Layer 5 of a small transformer language model trained on English Wikipedia (14 layers, counted from 0, width 128).
Take only the direct path to the model's output, skipping the later layers: a vector added to the residual stream pushes a token's score in proportion to its dot product with that token's output vector.

Output vectors of the tokens that the questions are about. A number n stands for (n - 500) times 0.0034.
"iff": 445,361,628,266,484,471,604,494,383,457,456,504,505,339,496,452,506,730,459,453,392,504,367,802,368,724,510,686,480,528,524,572,328,533,700,847,373,629,267,453,678,529,490,548,566,371,327,383,496,442,542,647,372,384,441,422,541,302,632,384,795,422,681,508,537,333,420,562,385,708,581,717,423,489,493,418,335,464,523,641,429,554,398,540,410,420,602,491,523,526,547,547,610,598,485,374,482,503,381,359,665,637,270,389,538,351,343,540,503,475,489,521,394,507,424,500,659,429,678,640,670,489,745,534,489,377,444,258
"ops": 430,482,569,413,530,683,460,482,386,566,380,493,486,310,751,526,494,611,389,467,358,532,409,515,338,587,536,461,413,311,609,514,493,469,573,758,436,540,475,303,488,476,442,589,446,620,466,490,382,514,823,653,188,423,202,586,461,552,553,561,473,530,543,505,774,355,544,466,544,687,450,515,492,269,315,520,392,552,487,545,420,631,503,514,473,445,406,370,430,366,506,544,549,474,425,586,381,548,638,394,710,414,427,379,599,577,479,606,620,474,420,699,426,497,507,501,713,488,553,757,812,520,456,518,511,550,389,378
"uss": 341,467,605,465,484,481,407,500,516,503,402,440,555,356,561,594,564,562,498,525,420,617,444,582,273,569,571,428,497,392,469,494,444,483,422,754,430,601,513,503,489,385,692,562,558,379,350,430,521,581,471,449,445,676,364,560,442,453,686,746,721,570,584,496,411,330,396,607,559,681,494,449,570,556,374,703,521,569,530,480,550,428,529,503,431,470,574,615,448,461,722,699,442,462,343,472,326,474,242,461,331,525,490,390,451,634,480,500,385,387,345,503,439,575,183,501,514,492,646,472,631,378,518,405,587,426,481,482
"ober": 305,384,680,446,500,564,509,477,338,685,467,549,515,283,611,354,443,387,490,456,317,543,446,600,298,512,327,817,278,372,561,477,595,542,571,782,560,757,424,626,642,395,583,569,370,567,278,535,477,513,580,427,356,649,272,574,527,554,493,776,682,435,737,504,592,388,625,485,313,693,511,323,220,335,180,555,427,642,378,600,390,527,379,462,534,508,514,462,603,575,618,405,400,487,292,668,511,266,412,397,544,591,341,413,362,500,456,410,483,543,264,563,249,603,310,500,658,330,469,493,631,496,535,452,468,433,487,468
"tain": 425,540,652,518,366,589,481,473,532,496,490,525,589,246,646,497,554,594,502,392,625,534,434,631,197,647,336,593,254,465,626,346,604,475,421,500,679,272,363,672,617,358,401,460,326,676,357,496,329,542,325,731,363,331,664,627,567,188,345,547,615,394,639,518,681,444,659,481,269,646,508,633,470,626,416,345,367,407,490,403,562,620,672,628,392,615,705,490,461,313,800,500,513,416,325,550,465,529,426,221,528,603,414,463,670,437,617,395,680,454,543,526,235,334,397,500,403,348,437,507,583,458,406,468,410,353,414,478
" by:": 404,582,559,539,393,672,493,328,466,673,396,513,745,354,611,497,382,607,338,366,293,549,480,581,516,652,329,841,545,341,624,106,525,364,546,748,565,600,418,439,764,580,722,623,390,572,393,267,585,467,543,369,328,476,250,453,449,336,617,459,527,407,572,510,477,467,493,591,258,496,464,531,440,647,528,457,299,446,503,542,448,603,542,731,248,509,251,554,725,437,733,434,584,365,441,800,255,473,379,568,406,613,504,652,514,450,573,597,637,507,508,456,443,209,252,503,796,598,481,500,653,569,576,642,373,585,561,346
"ed.": 296,559,513,516,526,556,569,459,375,552,448,408,532,280,550,567,368,497,489,649,280,498,348,686,500,408,465,623,335,389,453,327,397,537,469,822,550,616,360,670,520,668,418,508,577,779,434,331,493,600,547,524,667,578,272,648,442,597,332,789,648,572,564,502,439,363,537,527,600,321,712,518,339,447,631,471,398,574,415,463,611,420,549,433,477,528,552,527,568,586,662,613,500,460,539,390,440,417,393,221,566,454,574,576,503,422,552,648,313,597,327,435,484,453,516,501,668,466,500,352,367,382,565,402,415,414,473,690
"ular": 449,478,582,316,534,588,556,494,524,542,543,519,587,251,508,512,579,494,406,534,595,527,355,803,624,763,550,332,520,377,390,330,507,741,424,704,388,451,541,480,694,529,611,472,444,407,482,406,612,650,554,620,273,639,477,654,740,557,406,626,543,680,336,504,585,302,378,547,308,552,545,669,472,691,507,466,415,726,470,487,548,529,668,696,393,625,288,380,398,595,615,741,524,527,363,610,401,609,536,562,459,395,579,531,325,482,511,324,481,665,507,472,517,550,371,500,522,518,372,278,510,559,442,370,374,592,464,503
" Coordinates:": 379,554,507,500,552,681,543,348,423,564,665,516,555,348,480,333,326,443,325,565,255,644,535,581,542,582,567,577,304,385,565,300,393,449,566,573,452,496,442,598,577,491,507,567,473,504,298,259,420,539,725,621,442,612,516,466,439,480,551,653,422,455,469,534,712,313,580,440,430,758,657,608,404,332,606,369,585,653,417,618,623,619,436,545,347,587,408,582,638,347,632,408,428,423,481,455,448,459,353,324,604,623,387,621,409,532,252,500,418,341,685,572,496,396,379,501,697,519,440,332,541,325,418,566,606,302,394,399
"our": 407,476,562,436,569,508,556,520,432,505,564,571,555,388,702,671,442,497,473,433,549,533,408,612,530,503,519,517,400,334,424,559,526,368,456,725,429,551,362,502,508,426,347,528,408,486,333,506,632,461,442,447,617,560,583,510,398,519,465,624,328,382,402,505,440,263,520,409,418,349,480,411,160,574,315,447,483,473,431,631,639,348,701,491,385,372,425,408,440,340,557,427,421,481,461,392,512,527,379,497,610,515,315,423,603,631,647,431,438,344,449,497,379,368,399,500,421,465,614,479,508,428,629,485,418,540,409,500
"-": 521,586,487,572,438,478,525,556,529,386,506,429,581,500,438,446,481,504,447,375,559,441,465,470,507,352,483,272,449,562,431,468,395,555,502,399,590,348,459,544,460,497,448,429,521,437,597,491,455,525,497,446,483,572,635,589,568,636,399,365,561,569,575,490,387,616,378,444,539,459,446,493,588,447,489,621,610,526,544,429,366,418,480,458,482,345,578,525,421,540,459,463,500,540,515,346,502,564,489,552,378,482,568,472,559,464,435,571,648,470,456,455,658,525,502,500,494,541,635,438,532,527,447,642,559,369,512,597
"ious": 599,630,564,280,375,562,519,439,419,507,459,488,616,346,458,348,746,542,477,411,461,498,485,610,434,336,423,589,214,615,506,376,372,585,597,969,547,459,305,596,631,406,404,347,457,628,505,386,592,550,518,595,476,519,415,641,524,462,682,729,586,606,484,504,580,335,600,414,329,598,618,756,465,741,511,348,261,606,552,562,542,337,593,703,239,405,332,551,540,388,714,442,421,513,529,562,257,518,446,364,682,354,283,757,473,473,597,245,582,383,323,413,431,612,344,501,353,500,311,360,757,511,464,561,428,654,374,456
"icial": 500,545,610,325,294,518,559,414,267,604,610,483,665,251,691,490,659,734,470,566,487,586,534,629,604,704,522,745,413,495,569,303,273,746,683,714,548,632,562,309,589,342,425,481,293,462,286,372,337,641,720,482,405,419,479,536,678,419,561,566,408,475,401,505,410,348,476,444,453,645,863,687,367,691,574,444,534,528,442,537,567,739,561,603,429,655,601,429,507,565,723,367,624,323,431,516,324,423,486,581,467,426,260,670,209,463,558,378,663,395,648,378,531,433,308,501,539,567,454,375,548,434,614,665,473,476,586,518
" $": 346,394,506,387,427,497,536,355,441,539,414,454,446,508,533,505,416,475,451,408,510,488,251,500,503,441,538,656,551,187,531,260,552,545,529,454,589,454,432,424,668,511,389,449,503,626,492,369,397,475,557,450,461,464,520,577,532,344,514,476,497,398,392,509,440,508,622,758,558,601,548,523,385,383,494,362,411,463,348,738,528,338,524,633,429,723,545,685,483,452,440,393,542,429,495,552,402,474,443,535,718,391,362,611,337,519,326,279,419,640,472,378,355,365,535,501,536,392,553,377,477,554,507,464,564,399,485,514
"oice": 493,486,520,311,359,665,477,443,394,415,491,617,817,332,574,379,415,537,398,530,623,606,451,579,285,394,448,488,386,398,592,479,654,547,596,734,391,592,377,420,560,326,709,574,322,587,278,224,439,578,484,509,460,342,342,543,588,243,617,580,523,608,751,512,575,390,497,524,493,544,683,656,403,627,398,510,493,566,522,542,416,543,541,735,396,710,601,446,484,539,735,603,494,330,491,583,603,503,586,393,471,644,416,509,518,663,489,359,646,390,447,523,439,417,526,502,453,288,488,441,519,490,464,522,449,453,399,400
" run": 531,588,475,544,388,527,602,404,474,439,408,500,632,490,575,337,439,569,477,541,411,494,432,494,461,622,561,577,494,368,485,305,574,512,395,515,560,622,387,555,469,636,585,632,481,542,478,523,492,490,378,568,516,533,455,599,563,356,375,460,526,376,440,506,497,527,540,590,449,538,608,716,451,489,492,422,406,541,559,655,624,585,443,379,394,497,495,483,612,521,629,464,598,357,425,426,242,431,507,463,569,452,456,405,412,555,495,478,669,566,484,637,470,533,547,501,588,496,417,551,562,490,565,414,538,351,516,366
"ted": 306,674,760,440,448,560,477,465,566,551,451,235,586,291,436,470,693,593,524,524,615,517,624,708,545,651,440,473,238,520,530,230,757,533,511,686,574,505,288,595,379,573,466,381,566,755,412,488,387,521,592,781,330,415,405,717,467,607,424,531,540,481,540,512,405,400,616,572,389,596,664,496,361,446,617,235,504,548,492,585,614,624,647,512,404,669,678,676,581,541,751,496,288,556,440,456,338,504,766,266,806,514,306,671,245,551,554,520,378,452,327,469,535,666,576,501,493,334,425,417,541,410,422,367,564,443,718,299
"oul": 274,427,534,428,483,458,565,503,468,459,519,691,560,278,476,526,469,426,498,358,422,625,482,659,359,460,350,445,396,508,426,513,752,631,388,691,403,761,357,620,558,329,344,618,477,472,351,461,481,562,751,520,387,651,707,543,373,490,567,454,588,579,548,506,551,227,459,293,456,403,516,503,443,530,322,567,348,526,492,651,355,568,451,649,525,547,541,497,521,624,654,629,430,424,473,582,538,447,488,471,533,438,477,517,528,650,407,527,561,391,342,411,419,437,433,501,628,470,420,637,597,366,438,288,527,611,358,550
"fess": 443,682,532,241,332,477,662,439,528,652,675,465,435,231,720,444,634,567,457,380,496,690,599,468,398,429,426,521,476,462,426,219,397,418,562,752,269,487,446,482,500,534,560,521,425,626,330,462,351,451,673,554,322,551,653,673,614,424,463,562,718,405,624,509,686,411,541,619,445,668,613,572,350,590,314,659,376,515,398,493,630,579,675,667,336,607,537,582,431,534,476,578,469,451,410,715,504,565,561,328,423,329,447,412,542,375,512,266,595,369,609,443,507,223,411,501,480,310,463,393,669,507,757,321,494,424,560,309
"rd": 425,366,560,431,389,514,510,426,413,429,432,516,610,382,634,548,627,640,491,408,513,655,305,542,496,627,463,504,215,545,536,461,508,443,338,927,514,509,711,465,604,447,518,543,310,613,260,315,218,601,284,518,354,587,352,553,472,642,670,552,543,512,555,510,553,541,663,504,527,488,656,709,670,471,340,552,556,539,517,345,559,635,527,628,519,628,653,513,712,843,908,631,503,411,432,725,358,342,390,488,496,617,657,592,633,467,314,395,766,543,752,470,428,477,507,501,416,493,255,647,550,447,697,537,335,364,555,348

Each question shows what one neuron of this layer's MLP adds at an activation of 1. A number n stands for (n - 500) times 0.00089.

n338: 422,572,440,487,498,618,394,564,605,526,454,575,440,375,464,614,555,487,587,423,639,426,391,365,478,591,449,555,561,445,620,532,533,464,529,468,400,571,544,515,568,607,486,605,563,556,602,555,615,363,616,528,493,574,567,402,572,391,478,421,457,524,484,599,537,479,442,463,464,576,441,546,467,483,438,518,672,447,467,662,686,609,200,503,570,622,401,663,567,458,566,531,518,557,541,536,517,457,592,393,552,492,551,514,377,700,422,490,326,362,531,491,381,398,506,632,449,555,428,383,687,505,456,545,477,333,712,524
Pushed up most: " Coordinates:"

n84: 568,488,552,619,558,482,431,331,492,522,588,421,386,356,438,424,651,669,540,570,480,578,365,421,363,489,492,534,541,434,335,436,489,521,744,515,494,402,426,468,383,453,525,613,462,497,535,558,515,516,481,628,433,530,582,491,359,466,672,570,365,528,531,492,351,596,711,613,569,620,606,479,451,640,500,481,446,695,483,482,657,659,488,453,490,702,577,522,375,539,588,481,439,352,444,566,524,360,592,489,576,527,607,535,260,508,356,473,540,475,571,414,592,431,427,447,611,582,533,521,525,485,495,426,627,481,364,629
Pushed up most: "icial"

n286: 363,514,462,528,678,453,392,563,505,521,341,508,505,228,470,479,746,539,346,437,416,324,422,459,537,543,478,591,562,478,476,503,528,372,339,362,392,435,508,387,400,538,502,498,410,606,489,572,521,476,586,532,428,480,606,420,391,417,524,545,518,670,591,488,406,278,462,476,505,540,453,475,489,396,452,716,403,473,537,462,427,528,461,397,602,579,377,503,532,462,470,513,341,524,367,531,524,426,550,402,510,473,502,420,532,607,626,627,491,500,624,541,523,592,660,219,581,403,427,526,526,477,520,463,464,505,357,466
Pushed up most: "ops"

n329: 519,599,430,379,600,482,440,820,602,493,459,495,595,635,401,511,465,390,325,487,571,396,533,483,699,580,550,390,570,472,472,503,469,466,689,544,572,450,632,474,488,391,610,585,589,403,644,456,426,227,492,634,481,513,639,549,366,408,497,469,503,577,497,544,421,365,449,480,335,649,543,464,483,475,530,456,752,604,583,382,413,455,460,476,431,622,508,672,482,439,331,631,490,464,490,547,610,446,602,510,457,425,458,473,570,572,486,620,483,614,550,525,447,551,661,643,594,392,463,625,527,522,471,413,609,482,444,448
Pushed up most: "-"

n343: 779,416,500,321,498,553,594,553,569,502,426,610,561,508,508,503,537,548,514,464,495,598,612,620,476,623,429,540,439,439,453,497,526,586,547,578,467,493,503,528,546,608,505,543,588,313,611,510,632,555,423,557,419,420,528,466,607,319,490,740,441,456,500,218,624,648,558,465,495,445,540,487,566,515,537,466,551,630,667,558,398,471,474,603,558,529,479,573,495,439,538,389,643,680,397,517,490,578,361,508,352,579,368,481,657,484,562,439,567,608,440,420,357,379,489,555,510,546,536,510,505,512,676,583,466,342,520,548
Pushed up most: "iff"

n175: 515,462,370,520,554,500,581,652,571,429,538,641,394,500,395,468,548,659,549,614,474,458,617,512,407,615,547,590,402,440,635,480,547,376,343,537,535,561,461,541,691,489,598,505,647,608,709,405,427,549,571,563,444,464,674,612,457,579,626,528,566,376,656,398,497,490,488,365,643,588,364,273,524,422,479,508,225,429,606,505,460,545,595,336,556,494,506,408,500,345,533,503,486,567,544,347,554,457,445,417,540,484,555,474,469,447,630,448,559,446,355,593,467,633,485,420,275,440,458,476,298,423,492,368,407,517,506,414
Pushed up most: "tain"

n271: 582,493,425,695,460,495,429,475,594,564,401,550,564,443,473,534,588,563,471,406,596,246,609,593,483,492,574,553,408,508,461,389,420,507,451,566,562,597,524,455,630,387,629,425,615,469,378,553,689,490,372,473,624,511,541,294,479,580,591,306,556,497,489,363,517,509,477,568,366,497,497,401,486,556,441,495,483,460,500,576,402,478,560,492,628,631,607,557,625,508,556,473,399,279,623,455,387,371,468,334,563,458,472,472,681,508,604,420,427,505,611,558,448,527,340,598,638,563,215,587,530,608,612,534,385,514,524,581
Pushed down most: "ops"

n159: 531,632,624,585,409,633,515,729,436,475,440,523,644,599,570,517,668,425,522,598,531,281,518,354,480,585,544,479,639,425,720,514,576,521,418,509,543,448,563,593,490,431,386,602,436,611,620,399,389,249,536,507,517,571,620,740,542,489,579,606,441,459,448,487,469,435,477,511,481,566,382,369,526,518,562,419,375,564,549,467,508,552,512,536,382,533,481,481,521,727,403,681,612,437,640,409,463,474,551,497,339,425,505,520,380,514,562,651,634,445,481,425,454,674,567,430,440,544,557,448,328,616,426,545,426,554,473,658
Pushed down most: "iff"

n182: 483,414,462,387,505,425,495,483,492,500,344,670,387,550,660,577,497,489,474,568,511,517,592,515,451,503,458,562,451,358,646,452,568,488,586,436,448,497,453,559,670,506,400,440,487,338,656,399,542,487,325,380,445,361,396,551,553,532,463,456,563,396,431,647,452,487,477,593,478,488,554,478,546,379,563,481,266,449,541,467,338,372,612,344,434,301,328,492,505,508,614,413,346,552,388,408,564,700,462,353,566,548,539,319,543,431,526,584,559,374,610,415,483,581,450,417,429,586,621,627,472,627,586,322,599,519,494,526
Pushed down most: "icial"

n33: 359,594,649,515,486,498,402,404,375,465,487,370,627,210,497,511,482,633,337,612,524,380,505,615,521,500,372,473,541,555,529,448,581,567,585,659,449,505,441,408,440,427,405,455,399,434,645,491,433,618,537,502,404,592,525,536,588,300,409,485,415,478,516,449,542,529,538,473,559,586,708,586,519,663,583,386,492,525,608,500,616,430,447,539,522,369,477,523,473,643,553,586,588,417,492,398,403,555,470,588,329,493,450,590,568,397,484,639,628,495,500,596,508,484,590,238,510,505,554,633,380,427,461,564,394,469,386,614
Pushed up most: "icial"

n353: 484,517,478,310,449,420,666,438,642,495,511,484,521,464,484,429,479,382,661,387,516,500,495,492,660,588,537,400,460,330,503,497,604,390,564,321,483,450,410,405,324,537,581,663,515,415,542,478,471,397,340,558,543,681,560,468,566,433,345,487,536,465,428,548,492,512,627,513,505,306,374,425,620,453,578,573,533,557,489,527,721,567,364,414,533,505,489,550,546,449,398,442,326,517,474,569,454,523,505,620,500,523,426,463,486,492,467,448,476,561,349,579,386,487,692,536,447,639,458,565,734,380,551,549,460,397,608,440
Pushed up most: " run"

n135: 457,396,306,394,507,588,498,613,610,571,617,545,460,351,572,671,510,450,493,500,524,586,441,453,530,312,542,419,395,404,363,463,500,444,576,434,416,378,785,430,427,482,536,610,352,542,530,483,556,436,399,498,547,541,464,419,507,533,423,379,420,537,328,266,500,438,387,520,482,492,329,480,394,439,394,464,570,594,336,469,521,565,531,489,455,484,312,357,493,400,528,426,536,397,564,471,533,513,510,472,552,356,536,529,630,550,476,452,378,502,451,635,518,529,226,609,608,502,386,598,455,495,534,470,511,454,500,455
Pushed up most: "our"

n55: 622,533,525,406,582,431,491,419,532,662,429,519,648,421,565,443,558,588,376,438,560,405,467,701,440,497,488,490,549,474,418,537,404,436,550,465,615,465,450,571,556,511,592,427,380,584,561,418,464,472,653,462,555,544,320,421,467,558,553,575,476,594,506,600,500,536,319,492,437,440,562,649,409,583,425,573,486,580,445,434,546,339,563,558,414,445,413,395,636,386,567,451,490,522,513,527,490,442,409,417,553,546,559,498,541,489,481,490,394,570,217,612,675,722,536,610,404,460,429,643,423,619,270,475,486,562,381,357
Pushed up most: "ious"

n40: 515,462,638,458,516,335,469,297,548,579,539,386,577,496,471,437,376,540,453,449,505,373,321,534,562,644,516,517,586,483,600,605,483,461,644,505,554,456,475,483,389,440,399,519,488,488,400,516,574,630,432,572,410,505,476,511,618,500,306,417,434,370,479,621,487,365,479,638,570,526,540,483,531,465,460,449,620,730,383,394,505,577,584,582,526,446,321,500,559,502,614,446,461,523,522,397,564,591,546,558,505,493,567,505,576,445,347,498,459,416,446,477,512,517,576,600,451,566,512,458,327,673,649,443,498,473,303,485
Pushed down most: "oul"

n139: 590,624,221,527,342,534,488,597,365,507,409,494,640,393,615,452,569,522,647,497,503,521,560,445,446,363,531,445,482,590,479,528,457,446,448,470,531,521,473,553,477,525,571,399,464,539,387,655,672,500,531,520,554,549,345,423,479,683,336,543,551,500,534,471,517,432,555,403,538,486,553,332,477,569,624,454,517,369,391,480,542,607,574,417,521,355,525,399,539,492,254,500,662,602,489,351,623,547,513,374,552,370,459,638,579,653,379,390,480,635,391,356,527,555,366,398,522,546,600,490,436,377,352,400,521,468,557,514
Pushed up most: "ed."

n56: 429,455,342,385,510,543,400,626,537,577,582,397,341,647,474,514,420,532,373,638,505,484,513,343,398,587,329,472,555,446,570,604,637,468,518,582,536,560,508,347,429,375,422,582,527,507,438,577,517,565,524,362,603,523,328,517,472,633,384,643,484,473,450,460,552,369,542,465,421,467,252,570,682,340,592,479,546,683,387,466,589,476,434,545,551,416,452,466,591,343,466,445,474,508,443,344,330,640,617,409,497,439,539,532,507,445,410,536,515,490,550,516,448,548,472,437,586,481,345,485,577,612,590,495,588,349,483,489
Which three tokens does it push up most, strongest first? "ops", " Coordinates:", "ober"

n58: 511,502,414,480,415,498,539,532,637,467,580,582,443,565,503,489,369,435,720,318,553,411,524,295,633,518,637,572,553,530,519,596,404,473,610,557,287,575,587,502,541,441,628,535,500,432,617,486,576,485,432,440,426,378,500,486,522,476,480,525,484,449,489,414,516,483,454,530,621,607,470,397,653,464,575,533,476,553,417,500,568,459,466,477,591,426,585,520,681,343,568,422,670,495,528,670,562,431,591,372,623,505,577,566,514,503,452,585,493,582,431,376,436,384,516,883,366,548,528,625,461,467,518,416,444,391,557,637
Pushed up most: " $"

n79: 360,479,623,476,490,641,555,636,489,601,594,377,500,512,417,459,433,524,543,495,470,652,434,435,680,385,390,359,355,505,525,406,497,475,556,518,536,370,548,531,413,441,615,585,435,660,621,632,431,547,530,486,331,518,392,514,505,525,525,387,527,445,433,355,462,401,534,469,473,636,486,640,556,470,576,510,431,484,492,606,748,567,306,572,533,545,564,532,429,364,555,558,451,447,396,556,482,526,670,430,480,487,326,515,589,548,440,417,651,638,373,556,476,666,469,488,574,606,555,480,435,652,447,390,349,524,468,604
Which two tokens does it push up most, strongest first? "ted", "ops"

n92: 483,478,591,447,556,462,540,358,472,503,494,514,657,358,443,628,486,731,459,404,437,655,346,414,422,595,492,495,367,435,600,768,508,558,539,439,598,419,456,505,614,576,387,459,461,497,302,526,482,412,551,676,452,453,515,431,550,483,601,585,566,531,552,365,474,582,585,465,461,503,329,470,585,523,695,393,517,457,777,526,586,464,615,447,500,378,458,500,492,282,557,566,505,425,333,456,492,508,451,418,545,505,557,492,641,453,451,505,723,609,400,595,450,494,686,600,588,416,467,422,458,544,665,457,634,486,436,666
Which three tokens does it push up most, strongest first? "tain", "iff", "ops"

n193: 438,466,348,481,598,621,554,593,599,465,398,520,378,557,436,534,294,635,544,519,548,463,391,538,304,486,580,497,497,466,639,577,527,493,582,548,426,618,511,384,490,530,508,693,286,443,503,397,402,631,608,596,589,424,488,521,557,406,557,376,539,479,503,633,416,614,373,453,612,580,335,513,560,429,518,532,629,375,623,485,455,508,405,621,633,353,519,432,672,434,503,608,441,389,500,553,429,453,435,481,717,511,508,593,366,552,565,505,417,590,609,560,476,462,393,663,605,486,478,510,555,477,538,322,366,546,316,550
Which two tokens does it push up most, strongest first? "ops", "iff"

n123: 517,514,401,652,520,588,502,463,394,580,377,478,456,323,579,676,559,576,399,646,445,371,329,611,416,503,399,482,487,536,437,595,453,581,358,381,389,608,652,461,475,524,621,451,513,399,631,588,466,535,418,437,624,413,497,486,508,416,480,548,561,583,635,537,293,421,406,433,546,494,509,406,396,595,528,600,492,626,700,505,530,433,640,497,559,615,573,519,446,600,526,503,534,467,547,475,379,484,474,513,382,461,385,614,464,409,342,537,426,581,473,598,329,667,551,172,516,538,473,480,394,564,349,531,577,532,296,566
Pushed down most: "fess"

n316: 522,486,514,594,488,492,607,696,457,486,530,584,582,682,554,503,519,516,394,448,353,444,452,475,451,410,408,628,418,561,647,580,303,514,460,494,484,547,666,439,456,282,602,495,436,545,528,364,319,475,417,409,517,385,455,614,475,575,508,474,340,517,428,677,334,368,366,665,571,291,469,606,633,458,510,474,587,387,420,495,489,481,578,415,467,518,505,418,561,543,516,372,595,527,474,485,543,480,487,422,683,357,463,415,421,585,522,466,495,507,482,661,589,479,346,543,471,428,571,364,564,422,619,368,463,505,643,489
Which three tokens does it push up most, strongest first? "icial", "rd", "our"

n59: 439,588,379,564,485,598,471,297,478,636,492,439,544,359,658,492,527,486,500,595,627,702,505,520,581,573,455,399,581,555,417,576,455,681,411,601,531,497,556,681,462,457,359,403,618,644,560,485,580,553,544,607,493,521,497,399,546,340,439,492,544,510,556,353,555,503,349,513,546,444,384,516,503,562,388,302,478,482,393,288,549,393,488,370,333,476,503,473,469,446,610,643,529,469,489,421,441,469,519,497,552,651,553,708,410,508,475,424,594,502,337,384,585,414,608,512,410,481,585,384,473,428,627,492,584,614,420,602
Pushed down most: "ober"

n151: 364,569,429,528,331,580,479,512,351,601,524,476,472,341,505,609,409,602,722,462,401,625,512,354,422,619,536,370,563,515,522,453,434,451,578,480,497,595,583,532,483,424,522,516,517,602,379,514,295,776,582,493,594,531,519,536,532,497,325,520,572,488,508,547,444,597,645,420,448,414,383,566,627,505,554,421,551,525,383,483,537,365,712,537,547,417,640,487,428,581,434,577,545,581,375,598,537,620,541,421,637,385,454,557,545,518,305,383,379,441,433,474,613,500,489,616,441,614,526,602,442,510,425,470,482,477,412,455
Pushed up most: "fess"

n276: 523,422,563,492,510,658,552,479,404,465,316,433,318,451,324,447,697,423,632,511,534,582,596,480,423,593,472,545,538,553,402,426,430,561,565,518,347,380,568,505,675,544,452,538,592,495,474,577,534,682,528,485,426,823,448,491,490,426,458,578,615,487,529,628,452,472,382,385,511,494,670,521,412,591,580,653,480,481,563,467,497,314,470,437,430,511,391,446,563,533,489,575,407,545,444,668,518,587,500,647,628,553,607,558,436,276,458,441,528,575,527,454,687,552,457,508,500,630,627,490,630,540,412,484,424,621,479,561
Which three tokens does it push up most, strongest first? "ular", "ious", "uss"

n221: 536,387,412,347,557,544,432,492,636,451,368,564,387,459,426,525,690,505,725,521,442,561,580,339,452,638,317,479,371,500,508,423,327,453,381,607,455,584,430,552,460,454,383,488,427,424,391,319,502,484,506,473,578,548,480,512,549,359,562,489,575,602,435,537,494,466,526,386,538,472,351,474,477,394,456,564,531,418,506,535,370,419,359,527,324,408,565,602,508,590,585,415,608,548,728,345,570,479,324,466,318,568,611,398,598,484,525,516,428,552,449,459,457,443,434,359,519,514,626,538,380,413,489,453,401,602,548,611
Pushed up most: "uss"

n348: 672,481,531,349,392,545,439,668,593,404,477,497,587,504,583,508,505,599,624,618,424,525,446,454,460,563,436,374,556,579,638,698,452,566,372,341,613,648,584,429,589,421,583,479,523,592,387,627,328,427,428,515,628,513,424,438,435,343,381,642,455,467,526,744,592,528,255,552,323,491,614,532,466,399,531,462,562,519,594,611,584,565,553,508,451,470,492,625,360,656,620,543,492,554,529,475,309,505,524,527,476,439,569,467,483,514,576,447,372,649,362,454,641,500,500,443,489,558,462,635,489,503,541,539,502,430,695,486
Pushed up most: " run"

n295: 480,549,572,546,545,434,584,500,467,386,449,514,534,418,473,494,448,796,504,454,548,447,248,567,509,558,600,452,397,359,534,503,667,632,662,570,611,472,595,526,406,574,503,616,375,536,552,485,367,558,570,372,547,473,292,397,466,363,685,497,568,593,554,533,480,556,448,416,681,451,465,487,405,548,508,487,384,487,603,480,433,577,506,586,406,454,486,459,453,362,436,516,505,381,546,523,532,569,495,602,574,625,523,593,535,330,379,462,525,680,236,586,503,478,387,643,384,471,348,546,439,570,473,437,529,465,609,480
Pushed up most: "oice"

n350: 391,354,622,468,473,520,579,418,447,534,428,478,426,389,580,584,354,513,312,445,397,711,520,627,434,670,281,421,550,349,483,425,705,564,548,503,514,537,405,503,495,588,441,445,441,550,590,408,633,460,462,440,483,531,511,457,485,486,694,643,691,321,575,347,492,596,550,530,405,459,426,415,447,490,590,474,574,598,533,542,438,513,431,500,482,542,489,576,454,367,412,357,433,530,383,546,619,508,411,425,637,533,493,500,474,548,462,536,473,428,271,491,566,553,666,322,419,509,366,599,645,519,468,553,463,367,471,533
Pushed up most: "ober"

n279: 491,330,459,550,526,454,434,673,525,363,471,443,595,605,407,623,430,463,756,616,341,483,569,521,462,469,611,638,547,530,516,469,687,490,553,500,669,563,520,543,639,548,422,563,636,468,580,523,561,425,477,434,581,395,689,358,564,362,492,472,569,447,676,521,399,332,450,578,621,570,548,473,541,349,505,627,691,421,377,448,517,528,503,568,369,713,604,550,621,492,585,414,525,587,544,386,519,527,572,418,546,728,615,487,442,461,491,497,572,597,662,598,486,441,485,663,464,676,497,487,684,381,469,489,622,464,506,549
Pushed up most: "iff"

n257: 540,555,626,536,493,315,385,516,662,451,489,564,352,235,548,434,643,361,542,423,596,523,419,370,500,453,427,437,580,442,436,484,610,493,445,543,462,432,500,690,645,411,665,643,703,485,415,538,554,582,421,587,500,405,578,550,433,408,522,633,487,651,448,421,334,468,519,607,490,519,438,434,649,647,394,441,535,566,571,659,412,401,415,584,527,404,555,510,515,591,520,459,419,392,510,474,490,600,469,599,370,570,471,414,627,510,516,505,445,493,528,509,521,518,489,415,418,635,559,529,495,378,456,430,511,580,546,527
Which two tokens does it push up most, strongest first? "uss", "oul"

n266: 560,479,549,563,583,486,503,437,547,576,521,473,303,374,673,654,648,482,481,397,366,604,580,562,518,422,503,514,565,458,566,491,574,590,584,577,473,704,535,483,403,497,425,560,622,514,512,561,557,446,465,492,329,600,543,472,494,491,367,634,488,435,427,478,542,631,485,639,604,497,400,622,467,519,678,677,458,435,336,371,479,497,484,556,494,523,459,488,558,550,372,483,771,629,537,543,600,679,526,509,372,643,619,599,363,552,524,449,718,561,595,343,425,229,592,474,557,684,549,405,374,633,483,439,452,546,455,512
Pushed up most: "fess"

n108: 455,581,529,541,439,526,564,572,395,502,294,658,596,747,570,444,610,420,596,394,489,776,604,421,514,695,601,611,482,402,663,650,403,469,621,561,429,508,546,431,436,481,667,434,544,495,453,528,448,372,475,584,510,503,500,456,709,448,544,511,520,379,572,533,444,547,497,677,519,449,604,374,652,546,503,411,525,441,359,571,556,440,512,508,455,401,346,445,510,392,468,389,561,503,451,594,555,463,584,516,505,590,618,495,565,390,749,422,603,387,557,321,456,359,491,508,495,609,519,634,547,545,316,426,476,543,557,570
Pushed up most: " by:"

n235: 559,562,378,436,448,435,516,588,552,423,543,505,558,446,432,476,490,385,379,597,383,535,571,478,293,402,430,520,403,525,502,474,688,527,397,429,465,466,436,410,483,698,414,498,594,636,385,588,491,563,413,421,542,492,475,506,478,616,542,505,537,566,638,453,364,506,402,525,409,460,441,571,630,377,485,604,489,371,403,591,471,301,514,479,609,428,591,433,601,555,487,559,528,411,368,560,661,642,520,497,483,410,507,371,636,746,577,419,507,545,544,520,372,656,371,531,500,553,633,573,401,526,386,443,462,446,503,593
Pushed down most: "icial"